Layer 5 of a small transformer language model trained on English Wikipedia (10 layers, counted from 0, width 128).
Take only the direct path to the model's output, skipping the later layers: a vector added to the residual stream pushes a token's score in proportion to its dot product with that token's output vector.

Output vectors of the tokens that the questions are about. A number n stands for (n - 500) times 0.0025.
"che": 676 504 548 666 461 532 271 371 380 605 349 384 463 446 462 493 270 323 346 742 455 788 486 744 352 513 453 325 719 244 497 376 361 401 455 295 515 604 535 567 376 630 712 550 295 458 760 452 435 558 706 474 525 492 500 272 618 441 618 676 422 468 318 310 426 438 420 463 536 486 618 507 495 615 638 491 364 500 647 654 554 395 529 558 491 409 313 500 500 407 622 480 377 624 258 680 557 545 466 371 420 581 639 337 653 642 319 493 491 341 445 739 587 528 726 617 428 595 509 532 377 473 370 457 603 346 317 297
"ry": 649 592 488 395 525 323 627 443 397 386 428 374 373 515 414 298 524 218 426 409 607 675 465 345 497 409 531 574 534 507 430 490 596 619 402 541 261 403 504 679 307 475 629 284 566 314 535 434 321 514 631 427 590 435 625 569 365 441 825 567 241 413 572 582 431 433 302 358 329 384 404 457 371 614 345 363 562 752 326 782 373 445 611 578 507 667 806 434 810 405 525 597 409 645 657 435 321 657 397 664 553 350 608 582 591 447 581 688 512 258 543 773 589 586 439 504 505 746 326 493 495 704 685 446 465 689 383 340
"s": 458 456 507 224 320 523 598 548 353 505 452 441 397 676 448 637 596 406 426 297 386 474 482 485 597 570 400 581 357 399 389 363 603 481 536 534 504 650 427 770 526 331 500 531 518 368 461 312 463 632 316 692 650 408 368 558 222 420 455 425 594 327 397 407 503 390 201 497 574 338 693 693 408 672 355 550 357 549 557 547 500 347 284 517 463 503 487 581 500 649 682 596 551 437 265 552 324 362 642 684 533 486 461 293 587 444 639 432 524 551 397 265 448 457 354 410 587 374 547 614 572 460 482 454 713 563 423 626
"id": 525 393 401 461 496 672 441 404 343 450 565 579 340 616 574 591 478 645 626 569 535 834 834 537 394 525 525 678 648 350 554 540 578 567 399 548 438 343 427 497 474 600 603 568 595 464 370 550 304 267 684 460 457 430 423 585 503 287 594 631 645 399 484 658 604 466 343 678 325 511 388 496 631 672 537 379 574 437 483 651 375 361 522 403 423 660 468 645 404 433 332 552 390 581 642 471 421 686 238 601 560 441 488 473 568 583 295 362 490 487 295 606 750 648 615 590 542 444 387 769 361 601 628 393 315 342 494 604
"Y": 469 515 395 538 593 369 374 503 309 262 545 330 326 377 445 288 492 524 627 436 634 536 379 644 649 527 691 266 647 585 571 525 566 694 496 458 222 375 489 472 344 513 473 512 464 407 598 389 456 523 775 569 460 657 497 246 617 529 496 743 358 450 767 497 503 446 555 613 484 373 292 288 626 500 608 390 543 363 506 667 682 600 520 618 383 480 539 449 678 429 527 314 449 517 552 490 374 574 413 591 452 445 572 627 629 456 384 446 437 430 571 762 342 410 516 527 488 538 343 382 330 453 475 455 523 622 441 349
"ly": 611 663 487 415 610 298 733 492 320 123 567 373 330 530 717 552 590 408 682 460 686 480 504 542 528 580 577 458 559 205 372 713 682 261 333 577 597 617 672 644 262 584 471 525 532 375 596 442 543 738 575 375 349 462 644 428 522 419 592 339 407 587 662 338 221 399 277 704 420 327 570 578 322 481 479 671 521 307 719 581 418 448 541 523 630 482 555 583 877 445 396 624 509 531 461 433 527 358 307 384 659 484 527 522 616 259 516 437 510 486 559 658 657 420 520 389 328 764 500 743 418 832 333 541 652 413 544 411
"es": 526 385 568 691 604 655 549 571 265 678 522 741 390 593 654 534 387 262 438 572 473 438 376 531 579 436 315 612 617 469 394 430 468 527 580 667 546 580 416 537 490 524 576 636 515 240 361 327 409 359 729 539 541 442 570 481 399 269 537 340 491 634 381 316 431 497 484 658 639 467 654 448 782 610 801 500 242 533 490 785 471 453 493 336 395 545 517 553 258 490 746 537 549 528 799 607 607 565 714 404 387 460 277 260 347 405 554 557 500 417 433 523 834 480 438 731 613 535 417 619 356 440 449 574 442 452 667 558
"led": 560 481 599 340 419 541 695 286 246 272 500 800 386 590 779 508 296 659 335 343 696 671 570 656 550 592 617 547 560 301 175 218 507 412 495 592 470 285 604 602 527 725 552 361 392 350 599 574 587 452 898 520 374 561 712 489 428 417 683 484 505 359 538 477 373 672 329 558 479 826 515 403 563 481 505 343 434 479 555 672 375 548 585 488 486 442 746 585 714 280 397 349 385 638 366 392 481 458 447 571 482 586 793 298 544 350 553 345 474 446 632 617 895 368 525 449 280 719 479 224 237 524 396 649 627 380 372 308
"ron": 662 720 414 614 275 563 477 405 458 322 408 264 432 528 583 570 412 400 536 551 570 523 579 709 578 592 625 575 424 448 432 429 620 544 685 819 473 457 508 685 556 471 723 136 617 447 515 376 630 513 811 335 625 606 562 433 576 391 714 620 391 392 680 699 441 354 400 556 425 620 243 443 412 599 600 500 553 714 693 828 397 529 669 561 523 622 644 514 561 341 756 534 471 712 566 441 366 694 169 358 555 433 425 663 564 347 441 517 495 370 582 572 616 355 756 400 504 587 383 497 419 511 260 528 392 468 411 496
"ment": 811 428 650 403 625 514 669 525 173 315 621 408 537 203 652 492 558 484 370 808 426 417 432 661 324 605 844 406 599 484 392 386 244 477 295 793 549 425 612 438 631 632 593 500 496 71 712 644 484 401 615 638 474 500 481 533 570 420 710 749 531 622 638 742 408 533 482 352 674 419 434 370 770 548 359 429 429 530 411 918 583 565 587 468 407 515 477 464 326 471 680 340 386 566 474 393 360 430 658 711 602 496 415 396 637 370 685 617 504 337 322 582 609 674 438 587 399 635 780 124 489 699 356 350 740 408 485 281
"ch": 566 435 570 524 525 590 220 440 284 661 355 421 530 424 463 584 225 320 222 595 460 736 429 666 506 553 542 336 505 249 515 444 454 520 485 243 503 590 518 530 554 513 631 551 532 479 654 405 398 523 674 427 474 419 376 455 601 463 426 719 582 509 361 397 557 397 476 430 535 432 715 382 438 670 641 477 418 577 629 617 517 434 619 693 565 486 462 445 383 364 455 555 392 517 273 507 524 642 466 297 475 497 700 296 704 438 398 355 510 481 518 659 574 525 649 332 508 555 435 544 529 355 468 452 526 464 562 296
"L": 598 449 427 462 711 400 365 393 265 414 544 544 401 349 411 516 462 508 571 424 584 541 480 415 490 536 472 460 631 562 614 556 589 533 597 607 409 404 647 433 490 533 503 493 511 464 690 457 465 505 699 409 494 694 513 371 644 613 518 489 374 593 682 541 619 558 634 489 679 424 500 503 535 479 582 388 572 366 511 662 657 543 500 703 434 557 513 486 548 492 624 324 363 493 633 547 429 578 452 520 572 661 581 565 770 383 386 477 460 503 444 618 330 376 677 320 460 488 479 404 496 457 426 568 444 642 658 456
" Church": 764 564 677 626 670 366 320 500 347 314 469 503 601 376 448 164 482 588 515 618 566 608 447 470 518 658 704 452 639 549 449 387 456 586 345 523 363 404 601 591 407 555 703 334 372 220 387 418 340 544 554 373 464 385 519 328 578 504 545 462 397 618 544 461 535 620 519 653 535 642 562 489 686 650 580 302 475 479 558 586 572 568 798 389 556 544 393 453 613 597 644 540 461 541 712 333 256 657 292 299 314 416 555 346 675 648 388 529 479 305 561 357 524 567 707 402 168 417 419 660 387 619 375 444 310 646 642 444
"to": 431 354 638 520 559 636 636 390 300 683 500 553 342 532 514 462 399 300 600 584 568 641 442 396 556 568 548 435 540 532 518 559 174 511 406 457 486 532 556 636 631 606 521 527 503 500 564 740 333 573 598 544 538 364 332 500 591 470 638 677 248 460 511 466 372 527 529 404 721 582 388 514 538 497 730 407 404 497 672 660 591 605 591 678 729 446 410 451 645 398 472 333 564 566 440 365 458 577 366 678 646 682 636 212 354 423 635 441 500 471 407 662 559 571 533 302 484 396 566 528 561 660 248 491 382 474 311 593
"mmer": 736 552 520 545 412 586 402 157 312 564 247 364 649 431 723 450 500 581 330 349 803 448 442 662 517 617 901 411 545 532 761 613 442 814 363 553 544 616 479 484 587 615 572 599 562 575 727 534 607 304 643 359 371 496 659 495 532 412 593 684 523 369 589 592 523 423 172 348 581 361 398 477 643 544 577 616 463 515 482 832 462 683 784 570 662 683 429 318 615 405 553 500 371 738 486 335 504 554 385 361 440 508 701 389 549 448 393 539 485 445 728 338 495 572 655 685 222 675 497 507 368 478 597 536 622 446 465 504
"al": 428 647 548 616 369 492 577 500 421 532 805 611 473 410 604 742 395 393 433 457 509 530 789 589 728 442 339 584 387 222 363 292 713 392 658 504 562 746 446 527 546 532 574 637 443 395 595 481 293 399 470 443 407 422 704 613 458 375 433 772 397 427 358 500 510 616 421 407 486 274 571 572 588 663 584 469 743 461 564 576 622 450 435 635 321 618 590 504 365 567 454 460 343 577 466 607 400 308 553 614 697 340 566 500 330 364 493 645 507 479 629 471 609 480 380 637 458 507 366 500 585 395 655 412 357 421 519 511
"self": 559 505 685 500 111 356 333 348 432 306 552 658 408 546 458 161 406 741 594 807 584 609 794 702 274 730 554 376 805 517 597 527 539 543 454 893 375 718 763 652 458 269 519 504 334 362 584 512 658 448 628 442 491 261 492 381 295 303 749 470 311 484 362 569 408 272 557 450 611 665 549 536 770 786 737 283 512 558 436 914 524 414 564 334 660 477 696 354 597 324 327 297 495 563 527 505 538 449 386 331 523 359 658 614 548 258 315 810 472 286 390 435 494 648 543 536 431 566 575 914 313 329 332 504 469 663 476 326
"ice": 485 642 445 534 553 505 461 425 296 167 743 763 399 542 611 485 535 649 718 655 429 708 476 555 514 476 553 516 659 466 412 591 435 461 183 655 153 428 664 441 352 542 572 428 349 453 290 609 336 584 651 431 295 266 455 479 854 136 546 408 598 529 406 470 384 426 293 325 763 520 659 533 612 454 629 608 554 687 446 735 576 775 533 318 422 536 519 480 474 384 582 518 491 719 436 343 297 849 668 533 444 512 711 310 800 349 460 485 481 398 367 619 424 401 475 446 524 788 432 646 319 461 597 342 255 435 315 615
"the": 540 559 539 670 459 504 325 467 333 658 438 559 506 700 398 479 468 456 728 596 561 623 586 457 420 727 428 496 820 583 429 239 417 543 410 464 341 585 573 678 423 534 422 451 680 630 533 513 529 340 670 397 530 379 507 357 425 166 533 644 410 660 563 544 507 571 472 542 534 221 606 402 711 444 594 289 605 303 593 721 444 634 607 557 607 526 316 401 659 332 455 479 388 586 294 410 356 585 556 433 487 629 723 359 648 508 526 657 468 500 575 698 475 644 972 443 601 563 252 443 614 418 214 707 618 399 429 351
"ary": 668 607 430 572 579 415 516 394 286 333 606 739 446 287 538 483 467 554 723 622 562 522 788 519 496 579 673 496 566 341 325 746 496 701 598 720 669 552 416 600 357 570 683 564 405 80 738 371 405 165 645 419 381 212 525 373 401 318 734 728 576 686 382 508 366 531 270 563 482 631 537 495 655 415 482 321 774 338 651 627 668 454 795 363 342 595 545 271 402 346 645 403 219 546 496 566 453 568 514 504 763 496 405 345 442 347 598 409 487 343 701 685 603 530 527 551 585 676 272 756 397 198 687 554 299 508 106 172
"ap": 500 604 719 491 480 204 233 659 345 367 507 453 395 479 605 500 486 476 589 337 694 568 474 519 525 790 560 447 640 335 306 510 536 645 576 527 446 600 548 525 459 447 446 350 400 624 526 441 120 431 519 365 537 283 558 330 609 491 519 711 370 550 329 602 595 807 449 337 341 478 510 504 724 430 745 422 718 677 507 584 385 557 681 440 461 526 358 719 359 399 469 458 566 609 481 635 361 523 429 457 636 372 500 221 543 362 368 686 494 376 638 608 674 733 738 361 570 703 469 397 373 362 263 404 335 479 493 508
"or": 479 647 456 491 496 586 568 603 500 613 631 410 331 387 597 618 639 590 500 284 487 509 504 293 430 645 632 527 459 415 704 451 668 489 593 351 386 573 608 314 559 664 614 432 557 268 591 428 490 645 815 394 589 334 552 621 626 678 580 580 287 610 467 681 684 512 249 434 584 542 584 575 689 762 771 528 627 591 450 457 675 559 558 309 417 636 639 581 420 591 571 480 520 545 472 423 493 407 448 481 739 378 391 285 560 293 381 555 504 348 349 671 722 453 659 741 504 351 515 551 621 352 637 581 622 566 551 396

Each question shows what one neuron of this layer's MLP adds at an activation of 1. A number n stands for (n - 500) times 0.0021.

n105: 603 641 457 478 520 515 584 470 471 672 404 391 577 546 486 484 554 473 491 567 568 432 448 582 506 393 425 393 508 465 487 406 492 516 460 360 603 538 537 518 504 526 550 490 673 604 492 409 447 573 533 525 603 527 472 489 443 542 378 456 423 441 653 586 467 504 526 453 428 550 555 458 465 475 535 583 372 395 396 443 519 524 496 488 500 500 519 509 418 402 472 421 519 495 540 542 549 516 506 529 520 520 534 516 615 508 465 488 580 634 513 464 566 561 524 365 504 505 540 573 419 473 563 534 492 587 494 403
Which of these tokens does it push up most? "ch"

n60: 496 358 397 504 560 611 381 542 323 616 504 522 583 475 554 518 526 395 387 516 428 533 529 515 502 485 547 498 520 470 450 496 500 454 638 420 524 519 601 464 557 453 569 466 594 513 542 560 432 523 551 542 491 427 420 496 645 419 599 498 518 377 476 602 541 511 521 408 404 449 491 354 470 416 500 422 530 427 541 543 430 425 488 649 449 510 586 513 475 487 386 456 402 712 336 592 557 530 592 538 595 456 387 429 589 417 510 489 559 436 521 483 429 447 378 291 492 516 442 643 534 533 538 376 476 504 540 505
Which of these tokens does it push up most? "ch"

n134: 476 504 504 524 453 607 474 426 638 386 515 537 382 491 591 341 518 465 493 577 606 552 494 506 462 486 462 641 529 616 544 471 448 528 513 456 565 504 482 460 526 463 493 496 464 420 518 481 461 478 528 486 495 489 382 398 523 412 428 561 532 441 507 527 517 691 387 557 556 549 481 424 428 545 521 439 514 405 560 567 437 460 584 573 530 481 439 518 485 498 517 527 509 590 417 468 573 653 474 520 518 483 412 485 453 494 432 513 470 350 599 461 527 479 509 477 540 497 522 422 485 500 563 603 429 440 482 500
Which of these tokens does it push down most? "s"

n190: 695 583 438 423 405 430 458 396 477 520 426 525 544 481 435 530 443 510 391 480 442 458 377 431 550 467 610 523 532 546 450 548 636 524 432 445 554 283 515 472 512 581 464 398 531 427 643 414 403 328 443 427 473 492 523 531 564 502 510 592 552 603 441 573 615 470 533 433 398 517 589 502 545 338 522 373 459 417 486 542 535 502 524 444 451 516 428 443 382 570 537 419 471 391 427 455 681 523 598 467 471 511 564 534 535 477 554 493 368 474 514 514 446 515 528 548 563 588 510 452 384 523 533 528 519 580 479 477
Which two tokens does it push up most, strongest first? "ary", "ment"

n71: 718 447 512 446 500 461 516 493 525 458 652 507 556 496 596 626 418 438 641 481 605 421 418 463 520 506 465 514 540 432 440 580 470 555 434 513 486 556 393 590 434 492 469 507 447 649 406 486 553 344 399 454 526 511 628 504 428 456 460 595 523 417 523 528 475 608 334 373 451 528 383 433 521 295 540 444 507 365 558 416 443 453 537 418 493 492 488 543 472 484 428 411 600 506 555 657 509 446 441 520 535 471 529 605 599 502 439 505 640 523 474 374 481 550 572 442 517 457 381 515 353 587 478 474 402 509 522 674
Which two tokens does it push up most, strongest first? "ap", "id"

n276: 438 504 475 412 462 398 630 522 481 446 538 422 428 473 599 509 491 547 435 514 354 306 398 533 502 490 513 431 541 556 496 382 477 438 426 565 602 364 463 489 436 765 361 487 566 423 460 482 468 558 500 498 432 627 550 540 505 549 494 615 486 458 512 561 496 487 534 610 598 469 505 455 580 521 423 451 542 388 415 487 456 516 379 515 416 410 596 513 542 487 498 504 450 600 449 421 428 472 393 528 389 472 481 546 558 509 675 518 482 368 408 555 511 599 426 540 510 591 477 470 541 610 566 444 586 644 436 456
Which of these tokens does it push up most? "ment"

n171: 474 517 505 505 455 422 534 559 523 541 585 635 583 533 543 537 353 514 507 677 487 489 601 516 568 427 540 584 482 554 401 563 557 384 547 617 485 393 541 554 422 624 573 412 486 514 473 600 498 429 510 436 392 527 547 601 593 516 487 403 494 459 483 488 466 587 556 599 511 526 447 593 430 527 440 656 527 500 463 336 475 682 750 447 418 446 581 482 476 461 493 524 427 452 456 465 551 385 454 462 435 396 507 348 476 544 679 368 385 347 531 398 655 642 461 467 509 567 529 453 404 502 597 457 542 436 359 517
Which of these tokens does it push up most? "led"

n17: 572 398 441 548 467 481 504 471 569 586 412 504 395 531 483 539 562 355 377 561 477 474 456 353 464 539 582 472 603 617 472 513 534 504 441 564 408 654 464 456 510 571 504 563 453 536 435 542 450 530 625 558 513 445 423 532 569 582 496 482 439 517 462 331 460 471 464 450 478 628 559 577 491 525 718 478 470 569 484 414 460 511 418 600 425 409 479 523 467 498 420 622 367 431 447 581 569 489 545 574 347 472 574 417 493 553 632 441 240 466 560 573 500 375 567 422 440 521 437 468 491 519 553 480 548 459 410 595
Which two tokens does it push up most, strongest first? "che", "to"

n284: 538 586 575 468 585 531 599 573 485 417 509 550 380 490 479 600 605 615 516 463 662 563 347 619 508 544 549 544 585 533 422 434 610 494 455 575 372 430 391 455 610 380 442 459 565 646 459 464 445 471 422 359 427 496 569 431 554 600 595 511 607 426 519 493 451 622 465 510 543 472 378 428 529 465 435 556 382 525 520 417 468 509 572 515 557 461 447 442 583 567 513 516 476 395 352 504 492 485 380 551 523 563 486 561 457 507 543 511 528 488 446 512 432 555 502 565 446 479 610 621 463 531 529 575 557 471 443 560
Which of these tokens does it push up most? "ly"

n126: 568 408 560 536 472 596 397 502 305 442 508 504 508 460 400 446 578 429 502 444 456 661 486 468 520 460 440 429 524 455 582 518 492 516 516 502 439 705 427 571 461 607 486 547 407 475 463 472 502 528 536 491 442 545 494 383 611 583 616 494 507 507 522 521 528 506 533 563 491 486 448 498 366 552 539 467 536 440 532 521 546 554 376 596 602 532 485 555 363 454 514 540 468 636 510 309 488 544 496 543 424 434 442 466 559 434 494 442 468 534 458 444 540 478 560 598 402 557 572 426 573 521 486 418 367 496 378 491
Which of these tokens does it push up most? "che"

n79: 608 604 640 483 437 534 488 552 611 524 544 520 621 560 431 281 623 545 547 513 532 564 588 569 459 474 402 567 584 466 483 530 538 461 496 604 522 476 445 542 571 530 484 434 438 490 566 444 470 489 441 460 626 374 468 513 523 516 541 344 528 553 587 359 506 439 626 473 430 416 509 433 502 416 620 498 472 469 393 464 381 528 423 519 423 502 462 606 513 566 578 510 490 300 535 454 534 467 425 550 470 545 520 556 439 600 440 485 525 435 518 476 496 353 523 559 525 474 604 444 569 571 498 430 350 474 502 520
Which two tokens does it push up most, strongest first? " Church", "self"

n143: 494 544 609 483 504 528 397 467 465 534 543 692 623 517 418 482 379 483 563 422 532 561 533 418 477 507 536 530 500 570 523 504 573 442 506 506 432 522 591 506 495 545 496 590 404 638 558 556 459 449 488 584 412 595 539 498 522 536 436 518 591 546 615 402 559 476 439 507 493 429 488 564 370 534 460 543 422 401 558 525 444 576 551 620 507 554 622 555 500 494 421 590 472 489 434 558 584 559 498 577 411 504 575 549 561 584 423 446 464 353 487 483 484 432 506 549 518 387 570 558 470 562 462 571 477 449 558 469
Which of these tokens does it push up most? "L"

n251: 556 562 318 479 536 479 650 511 373 405 456 506 447 500 553 596 579 400 604 500 498 494 607 506 429 457 460 526 428 545 519 506 498 467 427 549 603 392 582 525 465 507 457 615 480 547 558 464 390 476 529 403 571 533 592 568 549 540 393 563 545 540 492 489 512 621 480 480 605 553 435 412 428 487 427 508 540 438 529 401 600 378 647 483 548 523 480 508 430 420 528 484 440 523 496 421 480 525 475 528 485 564 607 550 506 372 496 500 640 500 548 436 394 500 657 417 575 543 460 581 426 418 551 534 632 300 508 476
Which three tokens does it push up most, strongest first? "ary", "ly", "L"

n158: 526 582 475 561 526 513 380 405 553 565 491 566 469 462 485 500 450 526 448 392 385 672 587 432 351 492 439 647 502 504 496 561 480 552 456 440 572 531 494 522 494 585 468 618 458 451 479 413 450 511 741 555 519 428 483 528 516 544 480 555 612 395 478 594 494 445 591 512 559 491 482 506 396 644 487 573 436 490 606 568 523 395 533 437 531 635 533 545 425 562 562 374 525 482 546 476 496 476 443 394 486 459 599 603 591 511 484 415 681 536 547 471 572 598 567 351 559 510 620 483 566 653 479 460 515 538 483 641
Which of these tokens does it push up most? "id"

n74: 530 559 471 482 505 533 574 441 602 553 473 569 550 529 540 466 481 450 487 469 488 481 530 398 598 580 512 368 481 509 541 539 484 532 514 586 552 525 486 529 518 569 514 474 459 483 551 465 495 606 485 500 442 459 453 447 401 381 576 575 597 500 401 480 562 603 451 458 466 461 509 488 474 447 373 639 507 469 579 425 471 511 512 523 470 577 563 588 559 582 446 472 450 592 551 479 446 578 479 611 555 423 480 465 509 509 537 351 453 430 480 554 505 481 451 525 492 487 415 454 634 621 491 448 521 459 530 515
Which of these tokens does it push down most? "self"

n209: 617 449 549 414 650 491 433 513 450 530 352 429 441 526 506 355 552 343 474 542 498 490 529 465 381 559 363 491 346 480 452 530 382 558 410 518 548 510 498 607 414 502 488 462 428 468 532 459 542 448 328 511 568 480 506 478 559 462 560 392 472 471 399 538 504 487 513 500 546 573 457 412 543 470 477 422 541 397 473 591 550 426 484 562 516 506 682 502 473 608 473 539 371 591 459 481 484 630 498 394 530 633 478 498 466 472 467 611 611 507 582 528 526 514 412 553 448 548 466 442 490 590 556 422 399 546 480 415
Which of these tokens does it push up most? "ry"

n16: 518 540 546 318 442 483 580 624 449 591 527 506 475 544 487 538 447 526 487 566 477 352 482 573 521 479 665 540 420 483 476 547 352 544 415 437 486 542 459 531 549 478 596 562 572 517 636 676 458 356 586 472 379 476 603 574 484 585 588 422 439 496 412 536 632 467 468 502 500 473 457 494 326 525 468 589 537 606 556 477 532 466 558 645 626 426 397 523 578 470 473 487 542 452 454 397 591 465 340 528 512 509 451 372 420 401 498 486 429 373 571 464 601 421 491 516 432 429 485 468 537 537 442 563 548 590 422 558
Which of these tokens does it push down most? "ice"

n217: 473 476 465 510 513 534 484 496 378 498 602 407 455 426 455 418 476 670 550 683 506 533 529 511 539 492 423 526 465 626 527 563 391 446 415 521 554 492 449 415 557 619 426 516 520 555 540 563 520 352 484 647 476 561 530 599 511 474 537 586 481 485 504 560 611 547 582 464 426 538 478 435 472 502 558 474 511 523 494 631 607 526 369 508 494 576 602 572 557 531 427 524 492 468 603 454 412 372 506 634 566 498 429 456 489 513 516 500 452 465 321 422 629 523 600 370 543 549 514 583 467 576 551 461 330 430 546 582
Which three tokens does it push up most, strongest first? "id", "ment", "to"

n245: 424 617 589 544 446 565 519 470 464 475 591 720 585 488 371 586 461 626 465 470 516 611 527 314 531 560 484 489 440 528 586 498 323 588 564 546 491 563 338 312 461 405 388 713 441 517 505 566 448 428 518 505 474 490 584 560 588 307 493 569 555 408 551 427 500 376 420 576 475 495 422 550 462 535 432 535 479 441 511 551 430 500 521 512 495 414 410 586 525 507 607 424 532 352 515 385 615 411 439 573 625 393 514 493 416 541 457 613 673 503 519 360 627 515 471 498 452 380 509 400 522 396 479 448 321 486 538 510
Which of these tokens does it push up most? "al"

n67: 393 490 438 585 469 431 638 464 373 493 579 484 379 425 435 524 422 570 439 490 594 394 373 569 400 662 461 489 561 482 494 555 381 505 470 460 457 493 577 483 471 397 498 440 514 407 553 603 445 495 508 409 670 514 609 593 512 514 549 530 539 510 519 483 562 599 308 550 456 606 475 590 468 567 600 444 525 403 520 363 582 539 649 711 573 487 394 550 483 615 391 577 482 559 393 529 548 491 456 502 632 597 431 409 541 355 540 522 471 571 486 536 545 593 342 439 475 579 553 562 523 601 424 498 402 440 321 409
Which of these tokens does it push down most? "es"

n100: 404 569 612 539 558 523 569 584 551 489 529 541 437 576 461 529 528 378 515 453 437 504 604 463 481 419 426 447 435 406 536 374 617 476 456 481 565 559 504 491 473 478 532 560 536 539 468 320 538 521 345 402 439 502 515 464 378 544 402 406 431 322 456 482 470 524 433 527 588 456 468 419 486 509 550 600 685 461 448 533 534 523 483 507 473 449 583 619 458 448 708 523 538 557 410 570 592 344 406 521 551 337 455 548 475 567 545 602 429 534 452 479 395 471 524 567 506 510 385 596 646 586 423 489 557 506 477 491
Which three tokens does it push up most, strongest first? "al", "s", "ly"

n268: 446 479 470 556 593 559 473 453 457 450 530 549 581 378 504 639 502 612 422 683 530 388 410 538 551 472 476 553 514 669 502 394 397 469 565 496 504 612 529 415 399 463 408 514 555 551 488 401 623 482 553 420 480 353 532 426 459 490 375 467 504 529 557 517 605 498 498 542 529 449 573 516 507 493 558 553 628 413 528 514 659 601 461 560 464 504 509 623 555 576 530 450 466 509 458 592 530 529 482 403 462 523 490 611 568 423 556 582 405 554 433 502 372 521 552 472 407 573 583 496 504 378 524 534 464 563 577 476
Which of these tokens does it push up most? "L"

n121: 504 593 468 440 467 563 527 430 439 492 399 347 618 552 525 475 520 466 452 512 507 552 498 552 528 591 573 493 551 575 472 491 526 456 623 583 507 581 483 437 424 664 513 515 448 523 548 562 584 473 537 520 545 359 476 500 613 506 500 637 483 487 398 560 536 457 338 484 437 484 418 474 452 526 480 480 527 521 576 618 463 589 587 542 557 405 550 515 498 595 482 491 517 633 508 554 557 454 549 451 453 527 489 490 429 451 534 592 516 487 670 457 428 479 624 415 493 564 444 515 517 447 506 397 424 549 574 553
Which three tokens does it push up most, strongest first? "mmer", "ron", "ap"

n228: 515 505 528 590 640 479 502 456 379 457 633 388 525 638 552 434 667 552 570 475 514 493 576 490 664 477 448 346 411 561 529 467 699 502 571 684 526 611 438 391 613 481 543 635 472 469 502 527 568 562 531 513 540 586 526 429 660 526 518 311 590 457 502 508 500 535 578 491 518 488 578 270 538 462 457 614 397 482 438 404 411 555 350 417 512 466 529 537 589 421 599 475 449 487 615 750 549 498 484 460 566 582 425 581 525 451 367 465 552 476 530 631 480 512 563 460 411 583 533 491 393 466 535 520 375 521 570 497
Which of these tokens does it push up most? "L"

n82: 525 429 522 564 429 478 454 488 493 474 486 605 518 548 494 551 498 530 635 628 550 364 461 537 468 452 614 454 494 417 509 441 488 469 628 553 510 541 380 506 442 463 593 532 472 671 479 537 526 475 475 537 423 460 522 435 604 551 476 492 525 548 539 376 527 431 532 447 516 494 404 500 415 494 562 399 379 500 573 527 504 606 453 430 519 511 466 478 534 369 540 338 485 275 500 508 472 425 442 592 563 550 412 480 437 435 511 470 414 530 432 468 460 554 621 433 399 523 600 468 477 465 566 524 477 439 489 529
Which two tokens does it push up most, strongest first? "to", "self"

n92: 448 500 484 661 559 571 348 582 495 421 538 465 466 588 452 649 507 520 485 451 438 606 331 484 542 489 580 569 544 537 587 463 452 520 537 597 502 496 447 441 469 395 463 570 335 336 452 608 457 426 533 452 465 412 519 547 447 420 510 441 508 586 504 361 448 423 420 415 546 339 546 513 666 514 535 505 486 535 498 508 534 567 453 504 451 550 524 541 441 425 614 417 575 367 532 455 362 544 508 659 583 404 574 498 306 424 519 523 506 483 521 399 540 527 509 555 536 339 489 674 504 481 465 486 446 436 496 557
Which three tokens does it push up most, strongest first? "es", "ice", "al"

n167: 480 442 422 487 498 515 381 529 479 527 491 563 547 441 368 445 514 468 355 500 500 583 555 442 478 577 498 464 693 380 448 519 538 535 668 431 535 452 423 565 531 549 524 444 368 554 644 622 451 384 514 572 528 545 542 548 480 581 494 542 542 469 568 421 518 301 538 592 479 440 500 537 620 441 484 641 488 455 494 352 585 414 384 533 432 453 435 462 466 537 540 500 368 445 458 412 612 456 403 551 427 579 594 540 388 526 504 564 400 444 550 498 560 535 537 522 419 522 628 357 483 498 496 444 341 487 494 626
Which of these tokens does it push up most? "che"

n201: 545 572 616 543 451 502 507 547 511 599 535 535 469 446 452 480 538 537 464 507 547 555 489 509 489 451 509 679 482 528 487 619 493 545 434 459 600 459 505 531 485 450 618 551 544 493 563 534 398 525 546 477 606 445 459 459 554 422 503 519 493 525 429 496 485 500 486 565 497 522 558 502 444 463 593 430 443 533 539 560 528 365 504 588 431 539 537 420 498 614 500 505 529 515 364 455 427 569 500 467 510 445 491 495 544 377 518 474 478 460 423 498 558 516 641 375 391 490 535 454 465 582 425 404 560 468 611 494
Which of these tokens does it push up most? "ch"

n3: 448 517 478 465 471 457 621 304 512 385 421 593 469 471 662 638 522 486 435 364 507 514 296 548 505 489 530 487 603 466 468 360 483 514 477 477 561 536 636 613 432 471 516 550 608 461 523 469 534 583 530 510 669 465 489 479 478 461 403 559 543 440 474 420 476 567 543 345 562 567 556 283 577 480 502 433 317 439 429 511 584 439 500 509 550 507 582 453 670 521 493 543 565 562 422 618 568 404 626 424 519 526 585 643 558 475 616 495 433 460 610 604 532 566 561 582 478 534 541 569 549 648 468 572 590 387 464 590
Which two tokens does it push up most, strongest first? "led", "ly"

n235: 381 572 407 386 476 578 525 450 412 660 528 422 486 507 587 519 532 537 469 459 612 417 582 509 606 564 545 424 433 439 500 477 572 594 489 392 464 487 473 476 568 625 502 470 609 662 351 408 505 465 515 488 577 628 491 491 399 622 333 463 621 510 532 551 450 545 427 456 478 531 471 541 495 481 630 486 698 641 482 443 534 490 523 430 529 483 538 558 514 442 479 458 453 481 354 659 635 556 452 359 489 449 455 413 428 544 633 531 459 403 387 561 610 493 498 455 491 531 505 413 443 323 621 663 469 564 595 445
Which of these tokens does it push up most? "or"

n283: 406 567 570 506 362 358 420 581 622 574 467 528 452 475 436 457 580 502 492 466 500 585 531 414 512 680 445 504 337 500 461 462 592 567 599 346 515 426 518 492 593 461 422 494 520 450 522 559 577 552 513 511 488 464 441 461 487 445 569 571 563 539 385 475 534 552 449 556 352 620 540 436 445 557 624 502 491 470 439 535 443 546 534 476 533 515 578 459 384 554 535 479 444 379 426 578 527 409 458 548 526 528 387 402 409 537 598 511 475 573 612 561 532 533 474 631 485 451 575 569 502 433 433 452 500 504 510 513
Which of these tokens does it push down most? "ice"

n80: 450 495 446 502 419 445 488 486 439 576 457 665 406 580 565 612 610 616 518 356 352 470 479 524 426 567 468 491 467 548 446 608 476 666 420 572 519 387 451 396 471 444 472 500 482 437 562 540 470 513 553 364 617 586 443 545 537 468 540 450 526 552 643 473 465 483 547 487 520 550 547 567 485 473 703 420 427 313 480 401 445 558 393 391 448 432 389 495 380 538 589 405 520 415 555 547 541 605 361 521 519 436 358 498 546 682 403 444 503 508 500 586 475 369 481 568 583 407 477 694 502 568 514 592 569 412 367 528
Which of these tokens does it push up most? "id"